Layer 2 of a small transformer language model trained on English Wikipedia (9 layers, counted from 0, width 128).
Take only the direct path to the model's output, skipping the later layers: a vector added to the residual stream pushes a token's score in proportion to its dot product with that token's output vector.

Output vectors of the tokens that the questions are about. A number n stands for n times 0.0031.
"cy": 122 -16 8 290 178 35 116 27 -144 254 -119 -123 64 -191 -13 -112 0 145 39 -168 -48 -154 -3 189 112 86 29 -194 7 -49 -154 147 -192 -17 28 169 -15 126 -57 251 98 -32 -79 207 83 -102 25 -11 49 64 84 -97 -41 -23 -107 -46 -136 -65 53 -156 -203 -33 -59 166 -23 36 -75 -150 -59 101 17 96 -126 -84 16 46 -183 -127 186 -175 77 98 -89 -28 -76 20 94 -163 94 45 -133 -209 -75 -18 -12 130 125 -25 -121 -130 160 -97 161 90 -148 -41 -4 -33 86 39 -169 -205 113 68 -38 156 -108 -9 109 -107 88 -96 -4 95 42 47 47 52
" years": -19 -118 10 81 59 -129 -7 58 -173 -106 126 -161 -49 -39 56 63 134 -98 125 8 -27 98 -95 24 -61 -145 -127 -83 -134 -82 126 34 -10 -21 80 185 -3 -42 115 -6 -31 -71 -155 0 124 -204 15 75 136 30 -70 -68 -17 -27 -6 -110 -11 -79 138 -68 52 130 -8 82 -26 -46 161 22 -56 30 -103 90 -110 89 0 83 -35 -66 145 -35 145 -58 54 -73 122 12 67 -240 110 -73 186 -186 -38 -11 -27 3 -139 56 -41 -131 3 -46 60 164 26 76 128 90 274 37 -154 -226 -88 10 93 -3 -3 -69 -52 -73 236 -33 34 10 129 135 73 -16
"S": 346 -141 -263 369 298 -71 -79 220 -76 140 -19 -39 96 -97 -104 -50 233 216 202 -198 -132 104 -181 255 293 205 -118 -269 -386 250 -104 318 -241 -195 102 180 43 -64 -188 213 276 107 -255 -112 265 -434 -19 66 -138 -283 54 314 257 163 -187 -81 -342 35 220 237 -456 15 88 314 -199 -164 86 29 -150 -4 65 -63 79 285 -369 -113 57 -140 209 319 46 -228 297 -176 -11 -237 185 -238 358 12 -286 -475 -165 -41 -74 137 -212 269 132 17 -212 107 -153 183 -84 87 -270 124 216 179 -156 -50 310 149 181 -212 -243 -222 102 -472 124 -92 241 280 166 -88 214 79
" information": 88 -113 -18 26 -30 68 17 168 -77 -85 139 -152 40 -111 53 -245 57 91 86 -122 -7 -36 -180 266 252 101 9 -61 -163 20 3 40 -96 35 -65 -83 112 -107 -43 -3 73 -33 123 -124 193 -220 -16 133 -63 -64 -58 118 53 -107 0 -142 -40 -48 107 -7 67 -64 50 154 -169 34 80 77 69 -24 14 49 199 -8 -111 26 0 -13 -31 195 -22 85 46 -92 202 -22 18 23 31 -39 -45 -129 -114 112 -97 167 -133 60 72 79 -205 152 -41 -53 -137 -42 110 -31 -28 -33 -207 -42 -18 206 -36 -3 -99 -73 24 -203 46 -108 123 224 203 -53 93 159
"ation": 70 28 101 213 144 22 -29 -144 55 -24 -50 -30 -206 27 -93 -90 177 265 -28 -137 -16 61 -6 -219 177 -15 -31 50 -40 -19 -22 -31 -3 -33 96 -27 -37 17 -74 214 49 -80 0 -27 173 50 142 -54 -61 33 159 115 19 -67 91 -139 -49 -17 8 76 -15 10 108 102 20 -133 64 36 -98 37 -91 -27 6 28 114 86 -132 106 108 51 10 -186 -131 30 -70 -194 -149 -48 115 -108 -48 32 20 70 -225 34 -36 -6 66 -128 -90 -141 88 -161 -144 106 75 146 174 45 19 -56 -123 44 -91 -101 -53 60 80 -113 15 163 34 54 12 -190 63 -25
"e": 346 -141 -262 369 298 -71 -79 220 -76 140 -19 -39 96 -97 -104 -50 233 216 202 -198 -132 104 -181 255 293 205 -124 -269 -386 250 -104 312 -241 -195 102 180 43 -64 -188 213 276 107 -255 -112 265 -434 -19 66 -138 -283 54 314 257 163 -187 -81 -342 35 220 237 -456 15 88 314 -199 -164 86 29 -150 -4 65 -63 79 285 -368 -113 57 -140 209 318 46 -227 297 -176 -11 -243 185 -238 365 12 -286 -475 -165 -41 -74 137 -212 269 132 17 -212 107 -153 183 -84 87 -270 124 216 179 -156 -50 310 149 181 -212 -243 -222 102 -472 124 -92 241 280 166 -88 214 79
"fer": 50 -56 -11 50 13 -23 92 116 -46 261 186 32 65 -155 -143 -299 178 120 80 0 -14 -58 83 109 -20 -22 -56 -43 9 31 -9 -96 -126 50 82 40 -73 -204 -16 -10 -29 -54 -83 81 161 131 -5 27 -31 -35 -8 -13 112 3 -35 13 -47 -75 61 112 -190 65 -51 -68 30 -74 -90 43 21 -19 66 71 98 142 -19 -124 -42 -25 110 224 322 -149 -4 -52 26 34 -104 -41 60 125 -85 -17 -293 -14 -138 -105 -140 122 -133 -70 -139 -6 108 89 -71 -145 -25 112 14 -24 -96 -88 69 98 95 102 -156 -119 157 -79 -10 62 14 17 -42 141 23 54
"io": 262 -3 66 -3 101 70 111 99 -64 -71 60 86 -93 -134 -48 -150 62 53 -15 34 -10 8 9 66 110 0 -22 -156 -44 171 -155 -131 -188 83 -9 13 23 88 -186 122 156 32 3 -57 50 -17 0 -51 -177 96 -86 -135 -29 23 -223 79 -167 128 62 207 -117 -18 -43 -87 -89 -193 -59 30 25 91 83 82 -152 47 48 3 36 6 141 -7 3 -121 -73 51 49 -20 39 93 112 -6 -99 -236 -119 136 8 -69 -61 -36 54 34 0 66 49 105 -58 110 16 73 86 115 231 71 -77 46 -171 -60 -84 -83 -15 -91 31 -29 65 40 75 -45 9 6
"ô": -34 -229 -267 325 125 -110 -113 -21 6 -97 17 80 -159 -83 -110 -17 73 -40 170 -6 -42 37 -36 -45 116 78 -55 87 -26 60 3 180 -39 -21 77 73 49 9 8 175 76 161 57 33 3 -11 30 44 8 -64 85 84 84 51 -85 -20 -176 171 14 203 -160 -27 157 108 21 -35 16 -125 -27 45 3 77 35 100 -29 -141 147 -112 209 -28 -51 -103 -69 -94 20 -67 10 -101 166 15 -98 -4 -12 13 -92 97 -149 95 -38 39 -263 139 -45 135 -127 32 -21 158 -40 147 -25 -86 68 125 -16 -27 -108 11 62 -46 72 -162 235 43 117 -68 37 13
"im": 199 70 -176 -35 59 -63 -36 -36 18 -125 67 -157 -85 -35 -37 33 3 -47 48 101 19 -33 -179 117 -41 72 23 -190 10 142 -136 -73 -44 39 85 -113 -12 -37 -17 63 -138 122 -16 -73 100 20 38 -117 -108 -63 -20 -39 5 -16 126 0 -92 -205 -71 156 -103 111 -23 57 -23 44 -88 -90 37 -76 25 -6 -55 3 101 -99 79 11 -24 -93 -121 -95 -84 -66 -33 -41 173 41 118 58 85 -109 -26 -24 -164 94 -45 79 -141 -136 -189 -5 -108 195 -116 31 37 -12 117 49 -49 -5 51 94 -64 43 -10 92 -70 72 -61 -233 37 -70 -90 0 -5 76
"k": 346 -141 -262 369 298 -71 -79 220 -76 140 -19 -39 96 -97 -104 -50 233 216 202 -198 -132 104 -181 255 293 211 -124 -269 -386 245 -104 318 -241 -195 102 180 43 -64 -188 213 276 107 -255 -112 265 -441 -19 66 -138 -283 54 314 251 163 -187 -81 -342 35 220 237 -456 15 88 314 -199 -164 86 29 -150 -4 65 -63 74 285 -368 -113 57 -140 209 312 46 -227 297 -176 -11 -237 185 -238 358 12 -286 -475 -165 -41 -74 137 -212 269 132 17 -212 107 -153 183 -84 87 -270 124 216 179 -156 -50 310 149 181 -212 -243 -222 102 -472 124 -92 241 280 166 -88 214 79
"ub": 40 -92 -54 78 -115 -128 52 -53 8 90 80 -3 120 16 -256 -103 53 -78 -15 5 -5 -60 -110 -37 -37 66 78 59 -14 3 123 158 57 -30 110 -117 69 92 -47 131 -9 -25 38 21 51 -124 -92 -117 53 -121 143 48 0 61 -107 -36 -189 -27 3 63 -158 221 -32 -12 105 -87 60 -92 80 31 -42 -54 20 -35 208 -56 111 -47 196 -101 -21 -138 70 36 216 59 229 71 100 27 -59 -31 42 -159 8 59 -65 30 34 46 -267 162 -58 81 -179 -59 -181 -59 32 -53 48 -164 154 186 -63 -6 -110 90 73 -108 -39 -207 -13 -3 24 -55 -2 6
"ple": 223 19 -163 181 -74 27 60 256 -18 70 18 -203 -65 -50 -89 15 350 268 131 73 -38 69 48 30 161 -96 31 -124 6 111 127 -34 -153 -14 92 87 -20 3 75 269 115 -158 -106 64 60 -8 88 -29 129 -72 -13 30 129 64 -136 3 -115 79 33 -100 -131 -128 -62 88 103 -109 42 -34 -92 14 50 -82 -56 -80 -43 80 35 -142 239 194 -11 27 125 -97 -86 -95 29 105 75 20 26 30 -251 -63 -20 -107 -15 84 145 -26 131 195 -26 83 -238 40 -93 51 -68 111 -9 -215 25 -21 107 75 -128 -108 210 -16 -11 12 15 42 -118 18 57 64
"ition": 222 36 20 0 162 67 -46 21 -73 74 110 -35 -29 -56 54 -104 -16 42 234 -90 -47 -41 -95 -70 165 119 13 -98 -46 46 25 -110 172 -110 17 -13 86 -272 -18 240 -11 65 64 105 112 -37 -54 -104 -46 -114 -23 -182 73 -30 25 -108 -60 109 3 211 -151 78 -20 -36 96 26 94 110 77 53 128 -147 -154 121 -66 -44 99 136 242 12 6 16 -86 -227 113 0 0 38 112 14 -100 -225 -175 -81 -24 -79 -73 159 162 101 -304 -212 14 220 -114 -178 12 -30 -98 49 -121 -52 -118 115 35 -174 -83 12 166 -313 164 194 43 74 128 13 35 -25
"ctor": 157 -114 -179 51 183 -13 66 -103 25 179 93 -41 75 -165 -257 -10 -65 -115 -67 -43 -34 108 -148 -109 161 91 -176 112 -23 -52 -117 163 18 -304 45 -110 -129 -201 -21 192 -39 -103 -12 9 31 -4 -25 49 -237 -129 -3 129 -136 37 3 -36 -198 -129 -102 49 -121 128 -102 103 89 130 -41 74 143 -116 -78 78 7 -28 49 28 -69 -149 64 98 119 4 -12 -13 6 -240 46 -52 -4 -17 -114 -297 -66 -98 116 39 -148 99 -43 128 -4 -91 -129 110 -214 104 -51 72 23 97 -87 -77 50 94 122 -126 -35 92 187 -26 163 -78 228 -40 -32 -54 33 42
" |": -26 76 56 -43 2 124 -122 -104 61 -84 -36 20 -4 64 85 113 -112 -71 -102 -11 -29 -11 49 35 -36 -19 114 87 27 135 96 -24 90 -89 -110 28 -141 -9 25 -65 110 12 -38 -8 -41 51 -48 -88 87 5 85 -77 -95 -9 -87 36 35 -55 -57 -84 -95 94 -74 0 74 43 -16 79 -23 -142 -38 22 -29 -105 -20 -51 -23 56 -64 -11 10 -8 -65 -68 -7 82 -94 9 -74 -69 -69 38 16 -45 25 16 -95 58 187 -81 8 -62 63 -153 134 47 83 -51 -140 -53 132 -49 39 -57 -77 52 201 88 -91 30 -87 -73 -29 71 -49 30 -34 51
"ology": 114 122 15 163 81 -37 -49 83 -139 -20 -42 64 162 -236 -51 37 133 -23 156 -187 -56 82 74 -116 333 -50 140 118 -60 -133 -158 139 -179 122 190 -106 83 -90 -64 73 0 77 -50 -53 174 -91 3 -50 -92 15 146 221 76 -113 31 -156 -58 33 143 108 -28 11 -79 133 -44 -85 98 156 -93 63 89 146 88 -39 -146 -164 -44 26 212 120 -11 -217 -208 21 65 -86 249 -99 119 53 -23 -110 9 -34 169 107 -97 0 -50 48 -81 -25 49 -29 -87 23 -97 -46 105 -87 15 -127 29 -3 -64 -154 -95 -169 14 42 30 -66 19 -134 51 -82 61 -7
"ee": 109 -121 38 98 28 118 -45 -70 -164 -22 48 -178 -86 151 -65 -31 -18 -108 -182 -60 -7 -17 -21 -27 107 108 -26 -125 -58 139 -20 -16 68 -141 -212 170 128 136 -91 144 -141 -71 -152 -87 -80 -29 92 -84 -133 172 32 65 221 -119 -98 -44 -152 -114 42 53 -118 -24 58 164 64 40 -31 88 -127 37 95 23 43 75 76 17 -47 -159 6 302 -47 -120 62 -37 -34 -121 44 -158 80 -113 27 -194 -212 32 -75 26 47 53 141 -113 -160 -58 90 -7 -103 10 -45 -16 43 181 135 -94 -17 54 -108 127 -79 21 -42 -50 -30 3 0 16 170 -6 5 0
"dge": 21 -65 -182 59 87 -25 -60 24 9 98 68 -98 -48 12 -172 -227 109 -100 141 34 -33 -6 -23 100 181 -24 -158 7 -20 70 -183 155 33 -155 96 -3 -9 -110 -165 126 -11 85 127 58 90 -167 101 233 -79 -189 115 204 -13 30 -73 52 -132 9 79 -42 0 130 3 173 -88 65 -49 170 60 -92 -219 -153 -3 100 98 -96 121 54 -77 156 175 78 179 -41 -77 -136 -83 -75 8 -75 -55 -9 -105 -83 236 281 -141 -7 134 -23 152 45 101 192 -32 44 -186 95 135 55 -19 -58 45 -50 -17 -54 -124 -136 186 -159 31 37 -161 18 -7 31 70 -123
"ers": 89 15 -4 83 177 6 -39 -97 -109 -54 -97 -183 -98 134 -85 47 153 -19 61 -54 -17 29 49 92 400 -137 -163 30 -33 199 -29 -16 80 -48 54 35 90 -165 -88 69 -75 -135 -40 45 89 -83 -15 139 -56 -76 10 -118 205 -34 -70 -13 55 113 29 163 50 11 -122 39 -84 131 -40 75 -18 100 -170 -103 75 -117 -183 187 39 0 0 -140 -35 -176 37 -84 50 -50 139 -6 57 117 -38 -251 39 79 -28 -114 -98 61 -25 0 102 113 -6 -135 -122 -100 -171 -55 17 157 82 12 -66 -115 -3 -118 -151 8 -50 16 -230 63 60 -30 230 -26 15 -55
" Museum": 230 -200 -79 187 3 21 28 201 -66 101 53 132 49 -108 -163 -215 38 76 105 -180 -18 147 9 75 77 0 -41 -140 -69 -21 -37 131 43 -34 64 32 5 -23 -69 9 33 102 -108 119 88 -167 90 80 -104 -35 121 47 144 136 -134 5 -40 56 110 21 -74 25 -14 141 -47 -96 99 63 -14 80 -34 18 -36 153 -52 -139 56 -46 91 93 5 125 45 27 -65 -148 170 -43 73 128 -49 31 -56 38 23 -11 -85 95 77 122 -26 93 -137 13 -110 35 -290 83 131 52 -31 -76 26 6 -80 -155 32 -123 25 0 -7 -140 170 143 33 16 24 18
"r": 41 -272 -47 24 -58 58 -7 57 -156 -18 -38 -80 125 87 -183 124 39 -24 74 27 23 52 82 20 208 -9 82 31 14 83 -105 -22 92 8 -85 3 21 -47 116 76 -124 -70 -49 -3 9 -4 -86 -66 64 176 -98 228 102 158 33 31 -86 275 88 52 11 135 -146 22 -157 122 66 -113 84 -20 -66 -11 105 -63 89 -103 78 -62 -146 -68 -81 -157 39 -105 115 -63 -13 -224 25 -190 9 48 -109 -47 50 -163 -115 -117 -37 -97 -130 -42 -9 -16 8 -77 160 -21 181 -8 32 -45 -133 60 -43 98 -142 -26 102 -4 -132 -84 13 -64 -105 33 -18 95
"t": 11 -112 56 -57 -95 115 141 93 74 121 23 0 -22 -31 -248 -76 -3 3 63 75 23 -80 -14 213 230 -79 49 -55 55 161 -43 -12 59 -37 9 27 3 -166 181 -55 12 -20 -17 -67 -120 -14 2 2 -44 45 126 0 -77 51 -19 60 0 -118 16 35 -74 23 48 -36 89 118 -94 -98 -11 96 -61 119 -132 -88 124 118 142 43 -34 -17 -96 69 210 -118 -5 12 -173 -96 3 3 70 93 227 -78 38 86 88 -80 31 -164 19 -148 60 -38 -11 212 -53 121 -96 -57 -194 16 -164 164 38 86 -62 -38 93 15 -82 90 -20 -111 -102 -19 14 -77
"for": -18 108 -106 94 122 -38 69 -61 -107 -6 -2 -170 52 40 -11 -304 66 115 -30 -170 -25 -124 -91 36 7 9 3 31 -11 130 54 120 -87 37 38 8 159 -85 -3 -49 93 -135 -24 96 118 0 155 -58 -107 -32 7 -21 112 -26 8 -23 -131 -51 110 48 -110 -119 -65 -45 -100 14 -92 35 82 -14 106 95 219 -92 -73 69 176 -155 82 50 -68 0 -45 -54 -175 -177 97 131 56 146 67 -93 -75 8 -144 92 -128 0 75 -68 172 50 60 -48 -36 43 -86 -112 -6 115 -187 -16 120 70 -83 -35 -27 89 90 33 29 -26 -134 -28 157 43 53 -51
".": -78 7 71 22 151 51 -50 -24 0 -54 36 54 116 87 -45 77 -115 15 -47 89 44 -78 57 -90 -113 34 -25 25 30 -145 98 -30 21 0 -146 -53 -123 -2 -19 18 -147 -118 109 80 -51 38 -111 -50 58 91 40 -47 -18 38 38 95 79 -99 -47 -34 88 -80 -56 -58 28 167 -35 112 65 28 -116 92 -170 -45 32 0 32 69 59 3 -142 -164 -95 78 41 115 35 -2 148 -68 119 96 21 -50 -11 -32 -20 -42 139 33 102 -11 79 -8 169 -58 60 40 37 -55 -92 -9 -67 -68 -47 -34 137 82 -15 15 -123 -42 -49 10 -47 96 6 106

Each question shows what one neuron of this layer's MLP adds at an activation of 1. A number n stands for n times 0.0028.

n19: -31 94 18 -75 6 -178 50 80 -40 -63 85 -99 -15 -10 35 6 15 -72 29 -7 68 27 -38 -28 4 -63 -42 6 -77 6 130 -86 -31 69 -20 113 6 10 -33 14 -24 -101 -141 15 2 -47 -27 64 -166 29 -53 2 -101 107 41 -131 -46 21 4 106 -74 -74 54 74 -123 -37 -16 -2 -85 42 16 -65 -103 60 -28 34 -67 -9 18 57 -35 75 -87 29 -57 -87 -83 -4 61 20 110 49 35 -31 27 -17 8 44 108 2 -17 97 -7 34 26 85 41 25 -58 36 -2 -139 -41 81 14 156 63 -10 61 -43 4 -74 -4 73 60 -19 -21 22
Which of these tokens does it push up most? " years"

n42: 0 25 15 62 -19 6 -69 -69 -61 -98 -43 97 36 -85 -42 13 -40 7 -57 13 -75 46 -6 62 33 -55 -23 -137 9 -93 -2 -117 -167 -15 -29 -100 -46 -57 30 0 -65 -73 36 27 -45 -22 17 5 54 41 -107 113 -70 -29 -42 60 -35 62 -45 -71 -15 -4 -62 30 122 -26 8 107 -4 -110 -65 -117 -173 -11 59 85 157 -27 -65 -16 31 -41 21 161 24 14 -36 -112 -58 -17 -65 18 -104 15 39 -2 46 -14 31 30 -25 -27 -111 -17 -85 -64 -44 22 -59 -66 -2 36 30 -41 -37 -6 42 36 -85 133 -57 -91 18 118 25 30 70 126
Which of these tokens does it push up most? "."

n211: -53 -35 64 -153 12 -46 -72 -74 -53 -60 17 15 -26 57 33 -62 67 35 -10 50 -63 -34 -22 42 81 -105 -15 -58 -116 6 -72 -106 111 -71 9 -80 97 18 106 46 -81 -2 83 11 144 49 12 -92 26 -71 39 101 100 58 24 67 18 -4 22 119 -27 53 9 43 132 107 -44 57 -72 -84 11 2 8 5 -44 -32 88 70 113 -21 -68 -104 -36 -40 14 38 100 -76 -16 -32 144 -31 34 -56 21 -27 -52 38 109 69 19 -15 150 -45 87 -19 132 -35 42 -38 -41 44 53 8 11 -32 -69 -95 80 -56 91 -41 16 10 -64 -11 -29 -48
Which of these tokens does it push down most? "cy"

n122: 114 113 -16 -90 165 40 32 8 12 -73 -64 16 -73 -82 0 -71 -56 82 21 -36 53 26 -121 4 33 65 56 -93 152 0 84 0 14 55 -86 2 -2 53 11 -64 -45 -19 -85 20 -99 138 -105 -103 88 56 -15 -59 12 25 -172 38 94 -25 -54 2 11 -6 -54 -10 -2 -16 39 23 -93 -12 107 118 -49 -40 80 43 -85 -57 64 -77 22 18 31 98 10 -27 -49 64 -62 -32 49 22 39 47 -48 41 -54 -70 169 -41 -105 -146 -45 -114 -35 84 117 38 -57 -95 21 85 67 20 47 137 -117 73 -189 -28 -17 -23 -29 53 16 69 72 15
Which of these tokens does it push up most? " |"

n240: 74 -29 -17 54 -16 -9 -106 73 45 49 -24 -32 -23 137 94 84 -10 -118 7 38 -5 69 -79 16 77 -61 -45 -9 24 -2 -13 -26 70 -22 15 -43 -4 -57 90 -69 -73 -4 95 -53 7 62 -45 36 -26 -47 -50 -50 2 49 -21 -138 4 -34 -5 32 6 -12 -89 26 -63 81 17 7 -64 -57 -68 -118 20 2 22 2 72 -11 -71 85 66 29 0 -103 20 125 135 37 26 65 104 -115 123 59 0 -44 -4 -42 -97 55 0 -69 -41 20 53 -58 44 101 18 78 -48 26 -69 -75 -43 -92 -11 120 41 43 6 -55 97 28 -98 -58 -32 40
Which three tokens does it push up most, strongest first? "ers", "im", "ctor"

n80: 53 69 -17 52 -35 -36 -72 119 50 -62 -18 -39 9 41 27 -5 53 134 -47 47 -166 106 6 -13 8 -67 -67 99 88 2 51 -135 -43 -86 24 59 -93 -101 -103 0 -73 73 -25 -114 48 67 -118 58 89 34 -98 -61 -106 91 64 15 55 4 2 41 41 -3 19 -55 -27 -113 40 -2 94 -40 -31 9 44 59 86 -27 16 -53 2 22 -97 69 -33 -51 -43 23 22 -17 6 -14 16 89 30 53 -64 7 -22 3 129 -21 7 25 91 6 -53 -65 -60 -9 0 19 150 11 -16 -2 -67 5 -67 -42 79 114 -17 -32 98 4 0 39 -2 -47
Which of these tokens does it push up most? "ple"

n258: -60 115 -61 22 -16 42 53 -91 31 113 21 -9 57 -81 36 15 60 70 -157 -78 -21 -91 121 55 -116 -14 91 33 58 -144 -125 69 4 16 20 27 59 -22 64 104 97 -15 86 -25 -141 -22 -2 59 109 21 -156 8 -14 117 49 37 51 -65 10 90 84 31 -44 -105 -6 -96 13 121 70 -144 136 20 -27 68 -4 33 -8 81 73 27 -54 -51 120 -35 56 61 -62 103 -139 96 -19 46 -172 -37 56 -95 -81 35 -48 -57 -53 -25 37 -54 -57 8 16 77 -6 -50 -60 -24 -54 78 -4 33 -2 5 57 -116 76 -29 4 128 -25 107 -46 33
Which two tokens does it push up most, strongest first? "fer", "ition"

n219: -52 80 31 4 15 49 -12 120 -54 -35 -46 13 83 -70 21 124 -53 53 4 -9 -39 -6 20 -119 -100 -72 25 27 31 10 -19 -36 -18 -74 -114 83 -93 20 -94 26 -23 26 143 6 -47 -6 -21 60 52 -6 24 114 97 80 32 -60 104 -14 20 -69 177 -4 96 -40 69 -66 10 -196 10 -11 -76 13 -6 39 -50 -29 -42 51 77 -17 -31 150 -6 47 -15 -75 47 9 -16 -34 112 4 -28 -21 98 48 -60 38 37 85 -37 -30 103 -26 -22 48 44 -35 66 0 -186 -60 -44 -45 35 40 125 38 -53 -108 49 -54 -12 -20 85 43 -23 51
Which two tokens does it push up most, strongest first? ".", " years"

n79: 64 26 2 -6 -18 -30 -41 -64 46 51 -45 -104 -108 -76 24 0 -27 -20 138 95 -8 -6 4 -35 -44 -88 -60 26 101 -120 -121 10 44 -12 -14 -63 80 57 -46 92 -26 -14 135 20 80 -52 -18 -58 44 150 60 87 -50 125 24 -44 57 22 -20 -35 -22 24 -37 -53 -41 -91 16 7 132 -136 -40 -32 29 -61 -19 48 15 26 23 112 92 -93 -120 -8 -21 28 15 -13 179 109 13 -51 46 -116 44 -82 14 131 -119 -37 -6 -20 -9 -50 -38 50 0 47 -48 -25 36 37 31 8 35 -57 -85 -29 91 0 -14 31 32 -78 17 4 4 -123
Which two tokens does it push up most, strongest first? "ology", "ctor"

n29: 91 -70 2 8 -20 4 65 -22 31 4 22 -2 9 -36 -156 49 -20 -3 -107 -14 -39 -6 -52 112 39 -82 -118 -11 -30 62 -28 15 71 37 -71 0 -22 -142 82 -11 -23 -69 -16 51 48 26 -154 96 -42 55 -70 -51 52 2 27 188 -10 57 42 97 -85 31 -22 16 40 -25 37 41 -23 47 -85 -80 63 7 35 115 32 20 43 -50 43 2 -77 -66 33 -26 -41 -41 -79 -70 -76 -68 15 -104 47 -33 156 -41 37 62 38 4 -96 105 -46 -3 2 -19 43 -49 79 -66 0 25 101 41 40 69 113 -72 25 25 -67 30 -38 -14 164 0
Which of these tokens does it push up most? "ctor"

n153: 45 -56 117 28 -23 107 70 56 -125 46 -4 37 39 -83 -12 199 -23 -11 127 44 -115 -20 -46 -17 59 -33 52 -30 40 51 -79 70 -29 24 4 100 27 -67 72 18 71 93 34 0 52 107 72 4 51 59 -14 38 -9 13 54 35 53 38 22 -4 152 40 56 41 -112 -11 28 35 54 72 -15 -70 -56 -28 -72 -11 69 92 34 -63 -84 -128 -25 0 77 -92 6 -24 98 61 -9 25 10 -189 -2 38 51 -18 -57 -30 -19 -66 53 -145 -84 -21 -4 -64 84 22 76 -2 -77 -61 108 93 61 59 -29 20 -117 -4 19 -35 -39 -20 -104 86
Which of these tokens does it push down most? "for"

n261: -14 39 -103 0 -51 -30 -31 200 -72 -132 -189 28 -23 47 -51 25 5 -55 -184 -35 -40 29 78 0 -227 0 26 -105 133 88 84 -13 -30 45 -26 -21 -58 75 31 -31 95 114 17 -106 54 -41 -55 78 -75 -13 -84 11 -27 -50 15 53 -5 81 -76 -4 65 44 -71 -48 56 -121 85 -10 -69 -149 128 -93 -38 -79 -57 19 -46 -21 -12 49 39 14 -47 78 47 -6 13 35 5 -19 97 -75 -55 103 59 -21 42 154 -96 -47 -2 21 93 26 70 30 135 125 -38 -31 4 -31 -88 64 73 -88 77 -130 -18 18 -70 -46 -95 -24 38 -50 -19 -61
Which of these tokens does it push down most? "ctor"

n6: -46 10 69 -99 -110 8 65 -46 -17 -168 -29 193 -21 -21 -202 109 -66 -17 -65 175 11 173 -47 33 -128 -6 16 31 44 6 0 -228 11 -82 -33 0 -4 -2 24 -12 -113 -20 69 56 -12 -130 46 49 -18 -6 32 -2 22 12 -2 70 -68 -33 49 45 -40 41 13 53 -29 27 -98 77 6 72 -51 -48 -81 61 -23 29 -2 -79 5 102 -46 -12 -62 90 75 -16 106 39 -21 -87 12 -17 40 -55 18 -88 -69 -2 29 10 -4 65 92 -76 46 -72 -26 21 -38 20 28 -28 11 -21 -72 -13 -60 56 -16 14 14 14 59 -103 -44 -80 2 41
Which of these tokens does it push up most? "."

n226: -53 81 -37 36 38 -58 -89 -12 16 -12 -52 -26 -29 67 -86 111 74 -25 68 7 -12 -2 0 71 -61 -70 -45 -2 68 -11 -77 -50 -51 5 52 -59 64 -2 78 73 34 2 37 104 -151 119 36 -47 -2 -30 -80 -19 94 -121 14 86 66 19 7 9 -15 -16 -23 -92 92 -24 11 19 51 27 27 -8 -68 -69 -26 -17 -5 -10 39 105 -86 -67 89 29 -93 -59 37 27 -10 -42 -7 -45 -47 51 99 -54 -11 -24 -41 -18 94 85 -60 6 96 75 -13 -62 0 103 32 -100 43 35 0 63 -14 -19 16 -11 50 0 -167 58 79 65 49 -11
Which of these tokens does it push up most? "ple"

n231: -78 -111 -67 -47 -25 21 66 -34 5 80 -19 -23 0 -23 51 19 84 38 -100 62 -140 83 -7 -5 -6 -7 91 -75 -80 -12 60 45 51 -65 15 10 43 35 -4 22 -33 -45 75 40 34 30 77 121 5 28 4 -17 -22 7 -15 65 -20 -23 10 37 21 -13 -48 24 57 -36 59 19 182 -53 2 -3 9 -89 49 36 143 -93 33 -46 -47 35 24 -11 64 -49 45 5 -73 48 -67 38 76 38 -41 -30 93 88 9 -61 44 27 55 86 -4 91 48 -84 131 0 25 32 53 175 -12 12 38 73 21 -20 -41 -107 115 -37 46 -63 107 -15
Which of these tokens does it push up most? "ub"

n202: -77 21 87 8 -98 47 -79 -20 15 86 98 88 -50 111 -103 -93 -8 -46 51 0 -13 -68 -6 -90 -68 54 87 2 86 -13 -66 135 -75 -7 -30 -79 18 14 0 -17 -117 -92 -28 -50 53 117 6 67 35 -127 -43 -93 77 148 -31 56 165 -23 -27 54 81 -35 58 33 -75 -42 53 31 -53 -21 45 -39 11 -10 54 -13 96 37 -132 -43 -34 46 32 47 -37 -83 -61 36 -14 -20 -85 7 31 -55 -25 68 61 127 9 22 9 52 24 -6 -70 -50 -39 -4 -31 -82 -39 60 35 118 2 -57 -21 -77 -40 -59 -36 -104 114 6 4 -48 -62 -49
Which of these tokens does it push down most? " years"

n193: -97 -46 98 11 23 -59 -87 16 52 40 2 -98 -73 -16 38 -14 25 47 -23 -48 -135 13 30 -35 22 -122 -4 -68 -99 47 -82 -130 26 -44 49 58 29 55 -38 -17 33 0 -82 14 36 -46 67 -155 105 -65 9 35 2 17 -122 -41 -9 -121 -82 -39 -18 -83 122 -14 123 -102 -42 -69 -76 35 28 -126 84 -4 -37 -85 53 -21 31 -151 -40 -166 15 -25 -14 -154 68 -34 -20 63 -54 -18 -19 -41 44 -67 100 -35 44 9 27 12 -45 16 -63 -31 -67 130 -105 -131 96 -26 -197 36 24 29 -2 21 -35 -156 4 -12 122 4 -39 124 71 -28
Which of these tokens does it push down most? "."

n172: -111 -4 -90 -5 38 -32 20 130 28 86 -24 -34 -85 -117 34 -50 -51 20 -14 108 -18 56 -2 70 -37 7 68 -24 -105 -77 4 39 -17 15 -13 -19 -43 31 110 -18 -27 -38 -46 -17 -7 80 58 -46 -63 16 -106 22 -5 -92 92 -7 87 84 35 5 26 -27 11 -65 2 -17 44 -98 44 78 47 -13 -148 -34 16 21 -2 55 50 0 19 33 12 -105 -30 -19 -9 12 63 34 3 -56 4 198 -85 16 33 70 3 -92 115 -2 -9 31 12 53 -69 23 -50 20 13 -128 -92 -28 -93 17 -52 -81 -124 -54 -64 45 56 -28 -74 48 -8 -55
Which of these tokens does it push down most? "ub"

n203: -8 -108 0 4 30 20 105 -6 162 -10 -38 7 31 35 72 -56 35 78 14 35 -26 -10 -44 -70 92 -69 38 26 203 23 157 -81 -4 52 -19 -56 24 147 45 10 -59 -57 142 4 -67 -71 61 119 27 -148 66 16 63 2 -33 52 -9 -99 35 76 26 74 -27 -82 -92 -6 177 20 -115 -38 50 -34 85 -21 -44 -50 -4 -59 26 -81 -19 -36 38 55 -55 48 -43 -118 -67 8 28 111 46 28 -125 -85 146 89 126 -25 62 6 -20 -2 57 20 -2 -27 -10 6 107 54 -53 9 76 51 -8 109 -45 69 108 28 98 -102 57 -69 -37 17
Which of these tokens does it push up most? "ation"